Layer 6 of a small transformer language model trained on English Wikipedia (9 layers, counted from 0, width 128).
A neuron's activation on a vector x is GELU(weights . x + bias), where the dot is the dot product.

Input weights of the MLP neurons that the questions are about. A number n stands for (n - 500) times 0.0011.
n93 (bias -0.045): 262 460 498 473 515 436 434 722 717 42 559 499 391 560 239 196 406 653 481 483 630 360 371 618 476 468 661 467 404 466 714 381 452 345 483 441 528 535 615 391 692 415 470 214 702 403 565 599 346 532 788 600 480 606 363 459 558 473 782 698 538 661 497 862 579 221 537 380 426 582 553 435 644 718 299 640 422 562 716 464 334 640 530 461 498 369 587 727 622 528 433 756 277 583 603 596 536 564 399 525 648 537 401 644 703 342 322 330 679 478 491 519 412 132 661 583 451 592 784 640 390 446 459 686 468 566 539 476
n106 (bias -0.045): 604 678 506 400 541 371 439 687 587 432 718 487 627 246 453 630 490 496 387 514 455 570 640 720 462 369 451 496 773 321 541 433 305 470 591 494 368 510 550 495 617 487 443 513 312 447 575 385 414 649 468 693 514 443 382 481 549 427 412 532 200 492 564 480 515 309 511 478 510 389 655 665 640 449 376 520 473 456 667 447 623 630 605 457 498 596 554 516 596 400 653 676 363 570 647 541 278 499 348 542 594 466 529 722 244 557 345 449 456 471 542 552 452 467 513 627 438 572 338 368 398 607 361 508 435 630 552 538
n218 (bias -0.070): 264 576 598 690 691 540 609 496 348 203 493 646 486 656 591 561 741 524 421 738 593 502 423 450 508 668 524 595 545 536 646 267 522 504 306 579 638 451 611 345 560 387 673 409 392 447 550 361 216 357 532 418 445 595 520 508 741 478 259 560 353 475 396 469 509 621 706 573 351 360 532 414 553 325 472 381 407 259 282 513 588 465 324 586 456 379 618 578 750 315 645 251 244 260 572 873 373 672 468 383 814 494 337 472 575 772 538 488 683 797 443 456 595 532 234 555 579 542 455 577 371 690 364 631 596 688 694 360
n236 (bias -0.029): 570 633 476 481 405 491 323 330 543 651 630 487 438 447 527 678 637 373 326 372 449 640 438 489 791 575 438 579 498 812 559 487 478 472 363 697 734 528 489 408 508 554 555 583 628 841 378 399 855 595 440 503 528 678 392 429 535 597 479 250 585 625 591 378 525 168 552 544 315 553 463 410 391 598 638 521 579 607 436 623 703 665 719 347 786 798 624 468 372 492 439 596 259 765 612 657 547 526 106 386 425 465 350 364 364 368 487 549 473 243 525 622 467 533 489 432 435 391 486 417 360 292 691 428 497 539 541 421
n243 (bias -0.021): 455 439 560 473 474 455 508 362 631 556 573 493 514 369 227 449 671 317 371 695 570 480 241 686 461 453 610 590 504 500 445 328 400 496 284 370 312 365 527 320 698 660 349 398 536 488 239 555 528 402 550 641 696 747 497 461 484 451 351 540 456 474 428 775 427 605 412 505 490 292 565 463 529 765 637 533 674 376 670 396 421 434 490 684 401 721 686 360 496 572 430 438 556 455 470 461 722 465 524 775 386 306 553 627 595 346 562 376 804 431 411 609 376 570 436 475 606 434 558 463 440 463 768 625 710 515 592 636
n254 (bias -0.061): 651 612 646 455 649 277 731 481 468 379 738 514 409 687 662 466 440 475 577 608 532 315 609 706 526 479 474 519 461 467 264 334 408 318 812 343 380 275 377 615 486 246 629 555 655 441 617 508 734 623 412 549 553 559 298 397 369 334 376 594 476 449 524 514 246 406 419 547 424 429 540 363 592 518 403 692 593 452 411 700 611 528 490 466 543 340 662 507 425 482 379 439 143 316 345 969 335 777 396 623 465 557 331 453 497 522 386 733 624 657 444 543 385 230 770 630 700 519 674 378 458 367 542 517 855 631 559 589
n440 (bias -0.022): 649 571 644 470 498 531 460 473 453 507 535 333 615 443 473 563 690 649 485 523 503 537 448 531 599 416 465 494 482 583 595 311 377 260 451 559 546 495 579 435 499 543 445 485 598 605 486 562 289 610 378 287 524 561 531 489 555 487 368 656 492 454 304 515 446 502 530 506 504 469 542 493 490 561 486 583 393 341 671 405 430 507 690 471 543 358 505 492 469 311 471 418 296 491 395 513 533 700 498 521 519 550 545 551 479 483 347 338 487 628 615 448 685 505 451 453 429 703 571 417 503 649 544 499 392 453 456 356

Each question shows a token from some text and the vector x that enters the MLP there. A number n stands for (n - 500) times 0.018.

" 4": 508 500 420 514 472 515 481 514 491 513 499 530 489 399 527 490 477 504 584 493 502 501 514 534 428 415 530 503 484 431 581 548 499 551 524 427 510 427 529 504 420 519 474 428 531 451 538 546 439 508 519 534 621 426 490 493 477 457 592 502 497 575 542 497 428 471 483 496 553 552 538 513 559 482 549 472 398 465 496 493 472 516 473 530 512 475 535 515 536 485 438 516 487 559 523 503 485 490 460 534 422 457 483 488 538 500 377 503 481 487 469 528 550 489 522 498 474 425 527 545 830 516 453 462 427 500 498 474
The neuron with the highest activation: n93

" Mus": 602 514 499 537 515 575 467 501 479 476 408 505 534 440 482 570 499 532 526 508 489 577 401 480 478 447 466 433 448 491 459 527 495 514 565 529 516 511 455 477 505 537 435 514 506 461 542 513 475 443 533 507 583 517 512 476 481 505 598 437 521 513 463 550 493 433 562 524 481 495 431 515 463 490 435 540 514 481 501 581 634 496 535 489 416 544 484 539 507 450 447 536 519 521 515 512 410 481 511 523 479 419 470 507 487 518 631 463 517 435 426 535 465 576 554 494 519 454 478 482 826 498 416 453 511 463 477 454
The neuron with the highest activation: n236

" either": 524 530 506 513 539 456 467 518 540 478 510 505 503 482 506 494 479 513 522 492 504 452 546 531 475 468 471 498 544 464 553 520 494 494 452 546 448 497 528 437 547 520 435 488 488 456 483 484 491 542 480 507 582 509 501 496 443 445 522 594 456 493 419 471 474 494 501 457 542 525 419 522 533 521 495 494 424 485 465 454 487 476 471 533 445 497 447 539 501 423 524 543 488 495 523 545 444 439 659 532 481 477 496 496 506 529 476 448 564 451 465 549 563 506 486 541 452 514 518 510 883 482 477 460 493 538 436 430
Which three neurons fire most, strongest first? n106, n440, n93

" 2014": 501 503 402 558 473 523 465 491 507 583 519 526 523 482 453 537 479 484 549 493 545 491 508 497 508 405 512 472 483 490 469 563 470 476 479 511 566 485 506 502 478 513 475 482 486 439 506 620 481 503 473 573 578 432 494 418 432 488 487 493 542 551 515 533 497 477 471 541 527 476 515 496 517 605 526 478 472 522 547 406 498 470 544 501 546 471 419 477 542 474 375 426 476 511 432 457 454 444 569 493 504 468 515 461 416 510 549 509 496 523 502 524 567 534 443 464 455 484 591 521 871 488 511 489 458 499 519 526
The neuron with the highest activation: n440

" it": 472 478 507 551 509 554 484 450 473 478 499 514 528 461 459 524 470 502 509 517 478 489 485 495 417 486 419 486 525 499 514 475 463 445 455 511 490 422 468 445 534 445 450 454 497 425 435 484 556 535 460 519 584 514 517 471 462 514 506 554 462 437 581 509 487 603 574 549 473 451 478 564 504 489 518 506 459 507 462 450 514 492 492 537 446 440 478 539 516 452 539 493 482 462 494 542 465 496 617 492 544 458 496 515 510 502 564 489 533 511 494 524 541 574 501 559 514 469 484 506 895 478 420 469 515 520 524 553
The two highest activations, in order: n218, n243

"umbent": 466 532 472 453 506 551 507 456 502 562 504 467 523 468 529 496 536 506 496 490 391 452 600 500 492 476 453 498 486 471 533 493 513 546 562 463 532 507 503 486 449 486 465 538 476 454 517 525 444 565 467 492 606 452 513 491 470 512 471 466 491 533 496 508 476 517 486 535 561 508 478 487 506 476 481 478 521 543 476 460 541 472 570 493 445 490 452 522 486 483 445 494 484 506 461 467 422 486 574 492 532 432 516 521 476 497 498 557 478 486 461 495 511 510 460 474 499 535 525 572 910 466 483 442 476 527 430 516
Which neuron fires most, and how strongly? n440, at about 0.065

" in": 522 487 443 502 451 483 451 482 470 585 531 479 484 420 504 461 494 489 421 534 434 529 562 513 514 460 533 515 479 450 512 526 483 448 465 476 492 502 500 478 482 504 440 497 441 453 511 444 511 509 484 502 592 483 466 539 456 486 511 551 446 515 488 456 487 508 548 499 538 456 506 553 491 567 460 523 463 456 479 509 460 474 463 486 383 486 448 469 562 477 477 510 524 541 512 523 524 528 678 538 461 509 558 528 502 525 602 481 531 532 496 466 520 483 525 525 442 509 497 467 871 431 456 510 456 472 543 526
Which three neurons fire most, strongest first? n243, n106, n440

"ad": 486 457 386 492 418 592 484 420 525 480 406 498 480 448 534 476 460 523 542 547 396 554 484 491 496 492 487 532 495 503 513 571 540 449 482 495 440 466 506 507 436 508 443 489 516 493 470 482 493 593 562 527 593 528 611 413 449 463 538 527 449 522 536 572 489 485 454 568 526 497 521 491 425 615 480 486 575 477 473 470 522 484 512 483 558 474 412 579 458 534 492 535 507 544 537 453 466 544 546 472 510 417 515 453 524 557 500 444 489 477 493 480 475 452 484 595 512 506 542 495 815 488 393 512 441 484 395 562
The neuron with the highest activation: n93

" the": 490 470 466 483 496 455 512 518 480 493 474 537 596 512 479 467 475 522 476 510 486 486 471 545 473 516 468 507 523 489 503 507 477 457 488 488 517 456 522 616 518 504 482 480 518 348 460 545 501 494 488 461 573 469 497 530 436 498 496 559 510 450 500 532 448 537 547 469 515 473 483 512 487 485 496 495 502 448 485 513 547 491 520 522 515 489 446 489 523 503 465 471 492 467 553 511 463 488 659 482 534 487 460 521 481 458 522 511 512 505 463 519 536 458 494 529 483 486 500 490 903 534 423 452 480 499 448 513
Which neuron fires most, and how strongly? n254, at about 0.22

" finished": 457 500 534 461 531 518 469 452 546 582 504 482 486 472 502 503 485 463 510 489 473 458 607 523 524 440 484 543 533 489 501 480 467 502 470 532 442 455 447 492 514 478 468 498 496 424 459 443 489 524 463 539 592 481 517 474 419 472 526 515 486 533 521 446 470 554 460 556 515 466 547 526 453 505 489 487 489 531 505 479 461 487 446 465 480 482 423 504 522 487 514 524 506 466 434 480 491 491 611 538 516 501 529 562 491 493 578 516 454 489 436 517 529 455 547 500 390 515 512 557 893 564 457 522 479 506 549 531
Which neuron fires most, and how strongly? n106, at about 0.2